Layer 10 of a small transformer language model trained on English Wikipedia (15 layers, counted from 0, width 128).
A neuron adds its activation times its output weights to the MLP's output. To switch it off is to set its activation to zero at one token and run the rest of the model.

Output weights of the MLP neurons that the questions are about. A number n stands for (n - 500) times 0.0011.
n40: 428 478 518 392 336 486 679 370 507 646 435 707 489 366 489 232 515 347 511 636 667 567 362 650 340 604 413 489 496 500 330 383 650 460 576 519 365 411 777 421 535 325 603 251 721 634 459 526 597 635 531 603 508 411 652 479 437 456 408 737 465 279 618 540 709 456 419 314 782 648 704 363 545 694 508 576 331 644 283 608 440 736 414 330 528 524 339 687 630 537 573 392 636 469 519 305 423 467 323 375 371 507 547 416 428 656 386 369 453 617 667 425 446 488 579 582 462 382 514 507 372 362 296 458 352 436 647 495
n46: 528 444 535 537 484 482 500 489 562 486 670 542 430 562 556 481 480 584 580 514 477 548 484 507 507 406 565 342 440 617 452 500 526 544 487 588 778 445 618 463 522 639 456 512 491 437 406 582 333 462 548 419 585 574 555 560 376 491 446 535 543 412 701 372 634 479 525 493 585 370 388 691 606 530 502 588 556 493 549 461 778 463 562 488 455 835 671 505 534 411 505 461 491 605 490 570 473 456 468 489 447 425 500 495 533 534 505 586 495 468 463 529 475 568 590 456 455 585 440 420 550 524 335 536 543 575 558 445
n70: 431 424 446 419 663 467 304 556 497 521 482 735 557 485 456 739 598 408 388 644 581 373 530 419 524 590 633 626 476 383 403 512 593 612 514 562 377 509 389 431 593 392 463 468 359 661 368 582 649 616 380 592 600 599 234 445 435 589 579 497 596 410 472 506 677 466 564 465 467 518 605 516 657 554 425 515 466 497 624 314 419 409 506 469 711 944 473 485 544 491 618 636 549 532 484 649 477 644 565 586 622 518 485 533 536 805 553 401 361 521 623 426 482 393 449 531 404 288 432 435 414 549 766 531 579 632 556 460
n95: 396 677 608 439 553 443 396 580 404 348 678 630 687 459 587 569 508 359 521 593 565 430 554 624 592 560 475 730 703 367 623 718 541 558 527 515 517 658 445 351 233 712 401 686 371 612 504 594 567 321 539 508 185 443 693 503 419 562 739 618 573 389 441 781 641 643 608 396 553 629 570 496 575 464 451 442 507 402 439 543 473 576 457 654 510 565 471 668 570 522 550 346 680 376 604 546 627 486 482 539 614 583 665 475 403 670 521 410 446 422 465 315 578 419 368 548 233 577 496 518 581 515 871 369 266 720 294 361
n107: 390 573 483 425 632 497 264 765 490 601 357 424 431 722 691 123 551 608 358 364 583 312 607 639 395 442 528 612 558 253 493 640 635 562 372 514 576 630 525 353 480 543 549 591 500 500 500 458 553 490 450 278 445 306 989 408 376 346 500 503 517 503 475 545 656 211 653 563 588 737 514 536 627 387 615 362 413 389 533 414 570 676 469 489 570 477 503 423 587 479 417 582 543 563 401 500 577 658 598 768 619 455 376 365 462 380 432 598 548 453 282 465 534 511 384 458 440 234 439 446 564 496 401 543 396 364 590 592
n157: 459 449 648 519 519 481 549 378 575 297 425 500 509 564 491 204 480 512 346 552 535 477 465 434 485 413 393 655 481 590 448 354 604 563 461 506 482 474 426 447 600 351 321 553 660 500 261 168 481 545 515 390 404 583 486 512 674 436 403 463 515 494 426 531 536 542 542 383 407 675 584 593 601 537 474 594 653 467 550 466 292 632 534 618 567 824 273 521 460 503 428 601 751 367 422 324 416 509 558 454 364 449 462 336 428 427 679 479 399 528 527 529 537 500 431 658 337 478 593 605 408 471 734 569 192 438 412 505
n170: 615 460 726 470 500 412 584 629 395 413 353 444 347 395 484 382 521 406 523 552 318 473 377 599 623 330 533 490 660 510 500 520 322 387 528 293 550 405 618 664 376 717 491 416 510 593 655 640 286 411 484 507 594 563 209 414 351 604 528 461 593 487 517 447 408 449 439 702 396 497 703 580 444 441 448 643 493 635 441 559 277 603 415 453 423 522 656 474 381 557 659 728 510 519 568 397 518 295 374 669 601 384 385 673 341 524 692 724 496 477 376 595 621 582 503 563 519 379 647 649 429 357 489 448 535 297 294 490
n176: 611 604 460 352 283 548 531 355 426 538 545 400 598 415 414 437 536 579 553 444 615 562 814 621 461 455 626 287 582 562 548 555 509 592 396 479 657 596 485 404 301 586 668 427 474 570 581 719 538 552 645 441 464 570 556 525 453 451 508 474 364 572 544 620 470 632 486 359 359 454 509 606 424 460 542 411 488 602 350 500 398 666 588 661 528 364 437 483 589 428 377 551 486 583 406 583 540 534 626 666 562 578 423 537 500 491 444 469 635 567 469 500 613 460 568 565 420 695 477 472 548 380 395 479 456 476 440 134
n200: 500 364 474 525 532 349 701 413 385 730 379 506 542 608 572 399 638 585 566 473 356 546 677 343 622 678 391 527 478 484 531 575 646 477 494 460 440 454 425 395 336 410 427 795 526 584 246 361 434 601 411 577 423 343 543 435 401 445 473 487 307 664 438 583 384 592 540 750 355 359 585 551 643 487 530 577 357 627 439 653 496 478 564 454 569 342 561 534 323 574 612 210 432 411 731 441 531 372 707 563 548 590 580 439 654 382 629 511 531 500 617 358 449 500 615 533 466 523 563 399 557 589 504 393 472 363 317 419
n351: 538 500 587 772 551 468 492 519 353 640 557 642 626 583 522 526 558 570 687 631 619 533 542 388 525 478 571 578 522 543 446 523 430 607 669 576 519 408 484 621 522 497 399 329 513 817 362 419 397 528 317 394 349 521 408 491 437 559 530 439 581 294 405 516 603 398 637 579 481 577 467 310 439 423 403 484 422 628 354 490 603 536 455 220 409 447 513 484 372 474 400 339 674 590 819 667 538 542 396 633 338 461 616 591 364 615 665 454 597 487 476 517 452 545 436 262 410 461 459 472 424 338 482 345 675 446 711 591
n375: 357 509 580 631 613 459 596 640 611 417 468 364 544 440 552 641 488 613 621 613 527 291 500 378 468 512 704 463 433 316 465 604 512 438 612 570 699 386 458 340 423 642 349 469 571 500 452 541 597 596 315 326 577 494 434 599 485 542 547 474 483 432 392 335 549 687 651 374 616 532 506 590 489 442 589 562 613 509 735 430 500 482 415 362 692 645 547 440 680 458 591 763 509 494 527 253 692 538 411 549 436 476 482 453 418 559 587 513 532 627 585 679 488 551 500 514 591 527 590 445 552 452 338 568 394 439 485 601
n378: 461 554 551 461 450 613 634 280 525 431 642 352 630 585 475 574 409 518 323 638 381 200 399 607 472 525 385 591 589 526 588 464 619 507 497 618 802 430 555 575 337 364 660 652 734 535 266 286 441 362 457 390 570 645 285 493 485 269 605 686 552 637 485 367 671 688 545 519 543 443 459 489 589 764 661 403 467 372 561 694 495 417 361 474 374 765 514 542 552 471 550 491 618 375 552 345 496 755 539 294 376 533 557 616 637 417 330 476 450 274 604 237 389 643 336 490 628 463 585 677 606 456 409 391 399 646 489 495
n399: 567 589 472 427 698 725 420 295 455 575 664 655 521 507 589 389 504 438 389 537 274 525 528 490 521 528 560 459 597 377 466 525 409 457 456 399 381 608 389 500 575 282 386 463 504 267 579 532 438 419 640 685 696 635 558 301 587 360 328 441 701 585 421 461 522 619 415 549 302 447 525 351 630 689 423 306 200 452 504 416 401 652 542 500 469 408 550 311 415 631 288 555 493 561 558 436 414 465 507 458 625 525 363 557 461 374 497 577 187 635 579 598 741 667 601 540 663 371 437 272 721 533 552 246 623 452 361 584
n419: 503 572 491 503 632 378 698 503 386 368 601 503 323 592 569 551 415 403 558 629 472 497 297 408 655 528 379 441 396 376 694 327 478 441 435 325 644 376 399 525 479 491 777 743 488 633 513 528 615 524 493 554 366 533 403 527 265 554 459 469 581 472 677 522 743 671 491 679 485 590 592 507 535 592 477 649 601 539 422 574 563 342 503 532 412 480 578 264 485 600 447 596 467 598 468 416 619 658 597 534 414 416 488 360 472 507 634 592 483 460 487 535 322 386 365 562 434 503 659 561 664 478 657 620 413 513 510 703
n469: 583 222 376 446 425 361 430 518 532 573 655 511 478 496 535 599 599 454 382 402 482 579 566 661 689 432 489 530 518 545 368 500 395 412 497 515 547 589 493 442 342 542 607 719 547 493 216 537 705 622 561 742 649 585 353 451 575 515 463 514 183 660 670 256 395 504 560 469 482 514 817 561 497 493 508 409 485 356 416 580 509 322 576 456 451 554 617 465 733 570 635 370 798 346 241 559 574 478 642 672 572 749 337 686 467 477 507 397 488 778 555 463 396 696 392 286 402 637 586 568 472 452 525 462 496 557 292 808
n511: 707 353 371 293 459 509 382 622 370 551 376 318 449 451 514 398 444 506 520 413 524 445 650 546 558 361 685 563 541 512 482 591 463 530 474 540 392 406 594 527 486 431 503 500 470 399 691 491 595 377 633 523 351 662 602 494 265 348 475 675 304 539 467 321 577 381 454 420 380 438 347 443 537 400 435 425 449 572 406 545 785 428 583 454 454 656 452 436 529 500 625 347 207 643 417 410 500 512 549 532 479 497 441 374 434 657 462 412 545 494 369 623 580 542 482 407 575 567 630 520 465 488 367 488 448 342 698 584

Each question names a token from some text and the token that comes next. It shows the activations a of the neurons there, in the order above. A number n stands for (n - 500) times 0.033.

Then comes g, the gradient of the next token's log-probability with respect to the MLP's output, scaled to length 1. A neuron's effect is roughly proportional to its activation times (output weights . g). A number n stands for (n - 500) times 0.00071.

" on", then " their"
a: 502 535 601 497 500 530 478 500 507 506 500 493 501 465 492 505
g: 689 529 603 510 376 524 618 573 522 436 444 652 705 532 435 419 466 486 427 636 645 436 577 463 399 409 573 496 484 802 400 492 320 397 588 755 463 477 160 387 556 361 619 658 624 597 630 726 631 509 483 640 382 396 521 472 428 352 698 732 760 556 475 411 559 437 489 343 457 506 426 603 473 851 49 574 587 521 518 422 261 424 445 580 390 499 487 411 431 659 455 390 358 545 572 504 400 385 448 398 446 382 603 732 210 615 592 409 370 384 590 648 571 522 477 372 378 534 611 369 541 498 542 348 443 413 607 490
Which neuron, switched off, lowers the next token's probability most? n70

"!", then " /"
a: 499 557 501 503 501 497 494 499 504 499 528 490 495 499 499 502
g: 489 553 542 284 492 545 533 748 414 438 777 415 638 298 539 532 489 524 577 469 679 298 529 397 665 528 465 769 418 475 492 558 358 492 735 599 452 250 294 715 445 657 591 404 523 566 569 413 441 513 358 545 568 459 439 348 683 339 485 405 455 458 434 608 466 556 514 510 443 478 377 522 811 276 448 438 402 387 415 636 528 621 497 633 272 546 725 542 442 292 499 246 433 716 558 552 543 439 354 392 701 289 567 551 494 411 614 487 367 586 727 463 462 493 378 635 321 318 478 690 562 335 800 445 559 602 627 562
Which neuron, switched off, raises the next token's probability most? n46

" year", then " he"
a: 495 513 497 503 502 501 492 462 505 499 498 506 500 497 508 493
g: 250 236 417 450 590 634 447 432 509 468 570 584 437 454 609 483 383 284 363 485 543 490 476 571 505 451 514 491 375 382 729 477 329 582 438 701 396 356 374 478 491 425 286 740 587 376 333 563 488 565 403 352 785 461 476 329 395 456 398 510 615 323 535 450 493 473 716 661 524 622 381 310 634 334 107 636 533 574 456 563 672 553 433 505 796 580 483 576 464 658 576 542 339 467 486 553 537 555 271 260 442 462 482 231 316 494 451 534 414 810 499 503 511 471 313 612 626 463 490 660 267 570 641 531 551 624 510 476
Which neuron, switched off, lowers the next token's probability most? n176

".", then " They"
a: 499 510 497 501 502 558 503 505 500 502 528 496 502 456 509 498
g: 504 450 503 558 561 514 362 519 517 334 278 520 482 515 587 516 427 484 561 629 417 404 619 453 534 400 338 498 401 693 216 283 305 489 531 614 571 512 365 599 417 376 389 735 573 591 270 461 503 430 472 520 161 520 464 453 438 591 637 709 603 551 461 548 482 539 540 537 317 744 502 571 389 636 141 402 700 663 378 424 323 456 636 572 487 465 745 378 701 610 585 657 522 322 379 404 354 772 481 457 456 458 463 466 579 682 625 478 445 269 453 558 465 345 340 569 535 708 490 275 321 647 344 380 317 449 529 558
Which neuron, switched off, lowers the next token's probability most? n157

" biggest", then " "
a: 500 564 501 507 503 500 497 502 502 512 539 562 498 501 500 432
g: 490 416 482 547 691 387 472 779 613 566 565 684 548 465 553 446 578 498 433 371 607 621 643 390 640 375 614 623 592 513 496 558 483 543 389 296 558 572 775 476 459 422 363 564 555 628 665 699 520 554 333 345 458 554 370 604 490 355 324 593 381 693 385 737 468 251 551 644 407 449 550 320 516 147 525 595 452 426 800 314 699 460 454 482 398 588 510 330 380 685 505 397 549 532 493 311 322 675 443 439 473 598 333 469 396 652 350 639 543 445 536 413 390 121 462 488 398 416 394 680 335 641 504 603 586 524 644 458
Which neuron, switched off, raises the next token's probability most? n378

" called", then " his"
a: 499 591 492 497 494 500 527 504 497 503 503 496 504 547 398 486
g: 359 612 367 524 313 538 549 559 447 564 539 471 665 306 522 461 273 619 510 634 633 456 433 487 533 462 630 472 309 505 603 573 249 537 428 537 544 473 596 322 689 497 289 643 590 300 465 503 499 559 506 484 607 627 523 365 386 465 554 643 724 323 531 535 503 451 581 360 466 687 463 294 616 345 128 714 518 459 445 418 555 734 474 614 600 466 610 555 247 508 410 458 276 289 483 429 530 480 268 238 475 596 394 401 289 453 453 585 504 726 616 524 594 392 369 396 507 242 515 353 445 515 603 536 616 760 254 375
Which neuron, switched off, lowers the next token's probability most? n469

" Horse", then "rac"
a: 504 560 502 502 500 508 496 501 499 508 495 495 498 500 501 498
g: 389 327 404 554 476 499 646 449 637 422 474 531 540 433 484 502 610 634 433 520 614 565 613 642 564 348 709 351 472 364 542 445 503 343 372 870 283 424 284 503 696 473 537 337 520 597 353 371 472 479 709 653 428 479 606 550 488 410 542 537 670 450 501 543 466 592 676 408 560 375 720 427 643 593 414 350 286 643 594 676 672 619 552 598 704 396 543 483 508 407 459 358 317 539 522 688 791 560 521 588 511 451 430 441 407 371 564 666 384 260 542 225 494 244 649 492 802 505 495 722 542 488 434 440 442 259 604 652
Which neuron, switched off, raises the next token's probability most? n46

" took", then " a"
a: 498 572 504 499 491 504 521 499 500 503 542 494 504 524 503 486
g: 535 430 374 270 522 289 636 554 497 616 623 513 343 609 372 489 643 440 588 501 652 447 432 458 788 598 620 386 591 438 354 620 565 703 342 245 597 466 533 700 400 570 552 620 624 441 494 453 551 296 443 396 355 605 561 530 500 606 564 653 601 619 448 597 579 700 320 398 577 521 442 445 582 309 308 564 477 636 271 375 420 295 397 639 328 744 338 465 479 604 710 439 534 516 528 758 418 618 122 584 332 452 506 662 593 445 442 382 595 409 654 370 514 270 232 478 568 459 483 594 498 514 396 494 343 445 402 641
Which neuron, switched off, lowers the next token's probability most? n419

"3", then "0"
a: 505 480 496 504 498 507 498 497 518 506 505 503 501 471 489 502
g: 501 548 514 696 413 497 493 518 692 398 381 439 418 585 575 503 447 683 569 590 640 459 258 632 443 613 337 447 422 337 463 457 618 393 611 707 387 505 600 316 348 425 713 531 468 622 453 268 402 413 532 552 298 390 457 587 662 470 277 432 434 654 779 743 492 655 681 568 576 557 383 413 572 548 532 517 632 559 410 388 492 494 394 536 605 486 660 440 577 525 299 530 514 464 633 411 498 704 315 309 523 361 877 213 639 375 431 408 290 632 499 487 350 518 337 562 568 776 650 496 621 393 546 475 322 624 633 356
Which neuron, switched off, raises the next token's probability most? n419

"e", then " Governor"
a: 504 562 498 500 509 500 500 501 523 510 500 495 501 504 501 496
g: 455 340 577 463 472 377 407 585 357 486 549 554 322 528 520 522 532 456 341 571 308 331 329 631 500 498 392 844 280 467 465 445 567 736 438 589 380 367 547 639 398 463 751 375 423 473 541 551 554 775 466 466 356 428 411 264 532 562 427 430 673 223 354 418 389 762 583 522 501 796 547 446 486 670 559 464 385 396 341 559 678 333 562 499 563 597 464 434 683 501 583 620 481 287 461 460 708 579 768 571 374 516 296 268 386 634 398 593 647 506 414 583 433 428 570 400 589 242 566 493 681 513 418 483 453 723 456 577
Which neuron, switched off, raises the next token's probability most? n46

"so", then " in"
a: 497 501 481 503 500 501 495 496 541 504 438 500 472 500 492 530
g: 379 495 534 359 403 431 372 375 395 393 491 563 609 525 421 438 583 604 568 629 482 553 384 301 593 748 343 310 607 666 688 403 510 599 570 599 566 731 373 444 596 536 382 692 612 431 519 443 768 424 475 494 397 519 514 371 448 434 523 468 537 592 338 548 477 724 551 483 587 796 654 675 467 551 505 563 505 803 377 560 592 556 328 437 395 649 384 594 429 538 498 535 580 614 468 330 531 526 172 487 566 666 567 261 314 155 660 547 535 490 781 586 427 760 412 484 443 588 527 616 557 416 594 522 725 451 241 590
Which neuron, switched off, lowers the next token's probability most? n200

" co", then "ur"
a: 497 509 500 499 496 503 500 499 507 501 504 32 503 503 504 451
g: 436 565 353 705 488 708 540 525 339 470 605 567 388 493 434 419 542 489 671 472 480 551 635 545 476 524 679 458 416 364 456 271 590 456 352 348 310 576 622 215 318 408 505 617 408 570 450 534 500 557 347 452 652 364 527 361 464 514 398 648 486 546 548 566 487 658 549 418 833 384 609 450 469 558 391 435 685 563 311 472 552 473 668 640 517 494 320 524 491 503 480 577 422 775 765 394 582 571 838 497 473 488 615 573 49 462 652 475 504 447 667 510 425 814 820 607 615 440 387 626 497 407 627 463 506 471 453 602
Which neuron, switched off, lowers the next token's probability most? n378

" to", then " not"
a: 503 501 550 502 499 501 539 495 529 503 504 501 504 481 519 513
g: 501 507 453 467 614 422 372 492 563 647 505 356 320 488 516 527 556 763 511 592 365 588 584 382 494 433 742 498 582 240 660 856 227 375 361 439 655 487 333 481 255 507 538 388 642 366 693 586 538 509 425 455 402 485 591 661 462 317 719 537 644 625 620 320 537 484 412 641 466 552 437 559 433 545 678 300 491 420 352 639 209 363 480 652 694 506 559 561 534 510 608 389 515 540 618 632 609 313 698 576 503 426 580 410 510 339 467 591 560 634 246 659 808 442 740 424 385 613 514 522 397 403 577 565 395 556 370 497
Which neuron, switched off, raises the next token's probability most? n70

".", then " He"
a: 500 519 488 504 502 556 539 501 500 505 507 496 503 503 508 502
g: 180 426 582 555 566 626 687 535 537 372 479 533 405 504 603 536 397 422 513 462 482 536 458 422 418 497 564 618 333 385 674 569 393 662 442 794 475 455 432 482 493 421 328 673 370 323 343 454 497 525 450 494 856 646 551 448 561 645 387 645 524 262 547 406 488 320 559 587 532 552 424 472 533 389 329 652 576 591 319 437 492 679 447 549 567 447 597 550 394 464 413 580 415 405 477 748 590 535 439 237 356 530 344 229 455 413 484 406 434 945 410 438 483 478 491 598 654 174 504 466 408 442 803 536 606 698 458 621
Which neuron, switched off, lowers the next token's probability most? n157

"ert", then "ation"
a: 488 503 498 500 500 497 503 500 500 487 498 514 506 500 506 498
g: 486 243 375 575 431 511 542 609 327 695 668 524 490 348 593 602 366 468 491 470 388 515 240 664 439 450 378 517 457 392 453 500 314 577 464 559 405 446 583 522 381 666 738 170 438 316 491 661 272 508 560 481 589 431 537 411 321 399 595 477 613 462 571 560 432 339 526 731 752 542 328 584 544 430 540 449 384 400 488 664 569 448 575 499 451 378 417 629 533 533 660 520 441 424 340 493 426 554 277 634 289 475 829 418 164 479 390 418 456 422 389 345 489 670 564 398 428 677 638 432 390 445 411 366 575 520 668 139
Which neuron, switched off, raises the next token's probability most? n40

"==", then "In"
a: 501 491 489 477 493 618 553 500 488 502 493 497 500 476 500 502
g: 519 392 444 416 281 403 565 492 727 556 521 483 316 536 545 549 481 525 566 588 175 617 582 583 521 595 325 546 560 528 725 313 593 485 536 656 617 659 537 658 588 350 605 348 472 503 576 535 337 447 706 543 275 408 636 438 369 620 435 619 490 648 353 608 358 474 520 458 459 573 573 688 604 539 438 480 411 463 477 654 683 764 795 410 627 391 511 441 417 578 646 403 412 370 336 265 483 556 679 397 555 579 244 391 482 426 593 624 541 511 613 239 366 243 329 653 582 863 493 336 592 575 459 515 576 408 379 506
Which neuron, switched off, lowers the next token's probability most? n70

"iddle", then "\"."
a: 494 499 501 502 510 499 502 502 486 540 500 579 502 503 500 501
g: 334 537 755 430 518 744 455 672 550 572 551 782 502 387 398 533 506 466 266 325 323 659 341 382 485 381 310 470 307 798 579 468 363 589 431 473 568 604 416 395 347 427 271 716 604 420 646 488 540 298 507 532 633 555 436 499 479 666 385 386 503 648 504 506 554 453 434 681 531 640 361 514 439 783 436 532 512 556 507 545 518 276 529 531 546 515 492 444 742 364 458 198 426 686 512 268 297 582 671 361 366 668 235 396 403 702 673 334 435 471 449 534 378 550 363 581 455 591 426 563 465 547 435 509 505 624 398 507
Which neuron, switched off, raises the next token's probability most? n351

"OT", then "B"
a: 500 482 506 498 493 501 501 501 502 498 472 500 497 493 502 468
g: 497 614 654 636 629 313 548 364 652 571 409 471 405 705 766 555 459 348 762 478 597 648 674 454 223 393 735 475 613 291 403 546 587 369 330 416 374 517 580 476 664 624 390 605 411 282 431 343 607 580 348 318 562 490 639 385 332 667 524 365 465 384 474 429 651 437 649 454 810 373 520 576 498 522 643 533 658 517 706 509 594 685 649 426 353 439 402 382 516 684 584 701 585 548 376 659 536 369 412 730 416 486 655 518 411 498 382 636 563 631 577 277 395 335 400 546 457 512 584 306 346 511 454 581 597 540 479 566
Which neuron, switched off, raises the next token's probability most? n375

"ph", then "er"
a: 499 502 505 500 503 500 504 496 500 505 500 501 500 502 500 479
g: 366 373 478 539 413 394 484 527 555 411 402 457 407 488 465 433 471 396 359 335 549 537 561 448 612 338 532 479 599 521 339 576 607 344 391 421 510 532 606 459 265 416 181 391 737 538 521 593 577 599 870 382 732 677 561 399 716 590 399 509 323 256 452 588 528 612 263 613 715 231 526 382 685 581 518 345 502 519 482 733 664 434 408 581 610 548 583 462 558 523 548 376 551 683 355 394 419 455 653 616 434 691 635 519 359 527 368 311 696 535 432 485 613 412 605 647 459 504 855 357 603 424 449 540 542 674 347 555
Which neuron, switched off, raises the next token's probability most? n511

" traffic", then " of"
a: 497 472 499 503 500 501 501 503 511 497 501 492 500 499 498 504
g: 450 597 368 488 596 594 586 569 339 452 418 537 627 545 468 445 558 676 308 518 509 432 428 617 426 652 574 508 712 534 542 451 189 334 600 735 442 605 415 449 748 349 186 495 585 562 553 409 573 595 370 724 428 318 312 586 622 482 657 485 443 616 584 320 397 472 590 318 324 522 574 458 483 508 474 454 573 534 480 523 522 495 651 527 561 518 494 558 309 446 478 364 540 472 733 474 570 348 229 625 646 549 531 586 562 609 315 589 663 479 440 185 594 746 724 430 820 270 555 295 499 445 486 594 266 530 646 600
Which neuron, switched off, lowers the next token's probability most? n46

"et", then "ed"
a: 501 530 495 509 500 500 500 502 500 500 502 528 502 497 500 514
g: 614 393 440 513 743 355 695 436 505 327 304 396 627 513 521 501 347 352 357 438 528 629 403 368 549 373 188 751 584 473 187 398 513 583 493 497 745 443 473 521 555 450 499 372 524 260 551 363 324 413 603 427 538 446 529 646 540 492 483 305 651 557 488 364 389 379 392 495 615 551 641 376 468 663 373 588 564 530 409 583 312 498 161 549 651 484 498 605 453 491 482 537 380 362 801 496 320 424 391 830 386 749 500 330 472 580 618 513 596 688 487 677 631 683 369 613 516 462 503 667 459 542 471 448 435 671 542 478
Which neuron, switched off, raises the next token's probability most? n46

" guitar", then " player"
a: 512 416 514 502 501 502 502 499 495 546 470 500 498 499 500 471
g: 608 617 570 473 510 494 535 797 372 346 389 523 458 722 539 552 537 561 698 274 594 466 482 439 520 724 573 483 650 661 603 492 557 628 643 375 441 475 241 452 483 700 405 505 448 550 370 532 865 614 648 471 540 686 407 502 507 441 417 566 667 309 567 611 380 441 475 576 386 454 490 474 539 452 536 587 444 491 494 508 772 426 366 241 365 576 430 519 564 295 522 453 537 739 667 833 571 633 583 438 398 537 525 480 532 444 386 570 340 450 455 752 487 490 704 512 528 500 260 560 524 460 427 516 566 289 900 697
Which neuron, switched off, lowers the next token's probability most? n351

" further", then " to"
a: 485 461 501 502 501 502 499 499 487 535 492 504 503 500 501 460
g: 453 534 536 555 863 693 421 289 627 383 561 293 492 806 278 424 242 478 341 464 362 539 484 693 609 420 866 418 531 400 300 510 502 381 495 280 630 613 571 437 422 560 806 547 644 466 520 413 604 429 525 610 503 432 523 467 401 472 565 608 577 599 402 569 540 482 486 524 572 646 366 694 609 518 595 512 377 468 364 523 739 399 674 473 433 517 384 315 514 527 696 744 389 386 460 591 371 462 583 464 344 506 553 458 520 600 693 439 536 514 347 492 428 423 808 494 449 451 619 258 448 580 666 405 571 660 371 414
Which neuron, switched off, raises the next token's probability most? n351

"tic", then "ip"
a: 502 498 502 501 495 500 508 500 574 503 504 499 500 498 498 502
g: 601 412 359 679 405 427 514 378 327 765 531 571 443 565 582 508 459 560 559 407 629 437 617 671 458 561 509 215 452 532 385 749 391 470 314 524 507 455 716 174 687 420 525 629 538 675 471 290 585 436 528 272 324 589 477 399 379 538 594 549 610 405 392 341 393 231 610 704 478 550 700 594 508 599 645 447 437 454 522 692 647 484 559 351 380 391 380 523 633 442 500 669 310 347 467 324 724 523 683 667 442 515 688 391 566 389 422 641 579 373 245 433 523 356 456 643 433 442 537 419 683 486 297 397 565 442 624 364
Which neuron, switched off, lowers the next token's probability most? n200

" be", then "tt"
a: 502 501 498 509 521 500 496 537 503 499 505 490 351 504 500 604
g: 371 474 682 499 726 531 367 475 642 451 537 447 385 410 538 609 416 591 512 348 655 623 400 497 121 328 432 459 400 441 370 444 347 650 691 608 477 442 528 772 593 749 439 556 568 577 552 717 553 493 398 540 411 360 449 573 493 464 459 554 251 505 539 508 646 195 453 531 632 413 349 544 375 553 477 298 594 432 534 424 384 569 566 605 538 486 554 291 504 463 462 519 574 499 599 566 391 348 298 494 498 600 410 825 431 516 783 312 399 479 456 351 488 705 657 481 408 701 508 648 487 214 511 705 636 662 680 342
Which neuron, switched off, lowers the next token's probability most? n399

" in", then "die"
a: 500 510 798 500 494 501 511 496 494 489 505 497 496 497 500 500
g: 650 452 625 415 357 515 376 523 456 708 274 433 496 480 627 446 419 614 515 364 635 518 531 546 328 649 339 464 610 430 483 508 721 629 537 556 388 405 535 452 446 546 384 480 389 680 398 390 577 501 312 419 597 567 501 379 398 399 344 685 419 487 287 419 675 570 297 537 556 532 657 409 499 265 634 556 428 386 358 508 174 484 496 580 618 393 504 336 438 476 482 313 186 789 304 539 495 524 598 416 605 555 592 718 351 555 612 394 432 522 667 525 568 558 462 474 503 612 370 486 520 158 769 538 383 360 132 505
Which neuron, switched off, lowers the next token's probability most? n70

" and", then " possession"
a: 498 613 488 495 501 503 575 499 496 508 546 503 503 502 500 535
g: 340 376 490 508 537 414 314 534 266 298 523 612 398 540 543 535 537 427 485 464 272 536 582 457 567 576 393 469 629 378 464 379 491 546 677 548 546 156 633 352 501 747 739 500 473 667 531 662 471 550 444 482 529 427 594 491 259 463 762 564 523 551 474 676 450 417 304 494 537 297 576 804 329 717 443 473 487 469 551 525 698 512 685 400 564 466 257 432 450 456 367 538 358 660 688 378 434 568 612 523 408 441 379 440 244 606 604 729 372 576 408 631 466 564 730 442 544 483 397 810 590 411 652 353 454 384 701 451
Which neuron, switched off, lowers the next token's probability most? n170

" is", then " license"
a: 500 538 496 494 503 501 528 510 498 504 500 505 414 554 501 618
g: 521 414 518 359 441 552 492 302 551 608 313 233 148 631 458 439 540 437 542 505 649 379 585 628 641 365 678 601 445 584 557 489 424 485 421 576 542 544 316 575 558 641 537 653 474 460 479 551 424 478 495 356 386 596 554 543 498 295 302 384 264 438 470 223 339 319 385 583 527 460 529 447 450 330 455 812 589 407 586 526 545 342 589 460 710 401 585 440 535 850 667 567 448 536 601 685 493 438 535 541 456 663 632 626 259 574 462 556 684 564 260 446 635 744 378 628 469 499 542 393 498 224 550 278 405 623 655 490
Which neuron, switched off, lowers the next token's probability most? n511

" (", then "5"
a: 505 505 503 498 637 482 504 493 498 504 487 498 500 501 500 568
g: 755 578 555 628 478 326 331 518 350 426 565 334 642 467 828 460 508 400 451 417 596 315 538 448 439 526 524 463 587 538 505 593 597 660 535 511 619 318 376 564 569 337 405 584 509 301 405 540 509 481 498 698 415 457 621 578 343 265 515 542 437 425 590 554 432 618 420 780 540 902 408 452 228 721 490 539 528 325 427 503 423 526 527 712 461 575 476 451 567 390 504 612 488 581 788 445 552 325 542 667 599 705 543 527 400 405 664 290 258 568 480 576 383 696 651 616 636 375 691 554 493 561 389 465 411 511 234 346
Which neuron, switched off, lowers the next token's probability most? n107

"ari", then "-"
a: 545 507 499 501 490 499 500 501 505 499 504 500 499 493 501 500
g: 287 487 467 383 563 323 373 453 666 570 439 411 432 615 542 407 353 532 531 450 584 565 325 350 645 506 601 591 486 396 574 305 507 289 592 762 394 486 404 551 643 507 564 522 478 382 633 667 526 726 603 571 472 709 520 596 458 260 388 438 624 470 559 462 349 567 631 205 404 462 550 400 525 755 497 327 540 474 315 756 452 734 536 304 579 540 625 513 759 294 572 471 252 299 294 541 486 519 540 680 623 406 509 477 396 483 513 276 304 535 531 577 441 545 526 583 676 164 554 391 357 531 452 573 337 682 506 539
Which neuron, switched off, lowers the next token's probability most? n40

" Army", then " adopted"
a: 529 684 500 486 501 503 500 535 503 497 545 500 501 506 499 500
g: 498 300 302 629 353 327 423 550 760 547 287 688 396 643 470 490 611 364 480 471 557 584 601 459 630 230 357 359 477 714 633 466 489 395 458 895 481 578 289 473 605 583 246 508 425 412 487 524 318 522 597 396 472 538 505 647 548 641 496 599 352 779 494 548 517 349 509 306 638 764 448 687 470 558 287 566 322 379 591 516 433 266 571 479 511 534 419 467 362 549 595 418 231 350 690 446 407 530 652 496 520 487 542 646 601 512 609 553 721 490 549 458 671 434 383 322 419 401 729 519 573 539 405 421 463 553 621 555
Which neuron, switched off, lowers the next token's probability most? n46

" their", then " desire"
a: 502 492 491 488 497 500 501 496 523 501 520 501 500 503 500 506
g: 441 435 380 349 559 464 507 437 523 567 469 681 595 460 483 512 523 613 641 542 485 526 622 360 691 350 653 545 347 457 752 799 225 637 584 375 371 485 526 370 514 469 451 590 523 626 539 614 398 751 373 260 638 295 577 561 461 528 660 736 580 644 324 322 667 537 551 380 500 245 506 516 379 596 485 438 358 403 541 463 576 543 720 532 485 453 433 576 449 273 530 293 334 457 429 627 395 547 434 350 605 694 704 605 392 467 491 645 700 400 350 113 628 454 497 520 326 666 284 566 481 636 507 401 540 475 608 564
Which neuron, switched off, lowers the next token's probability most? n200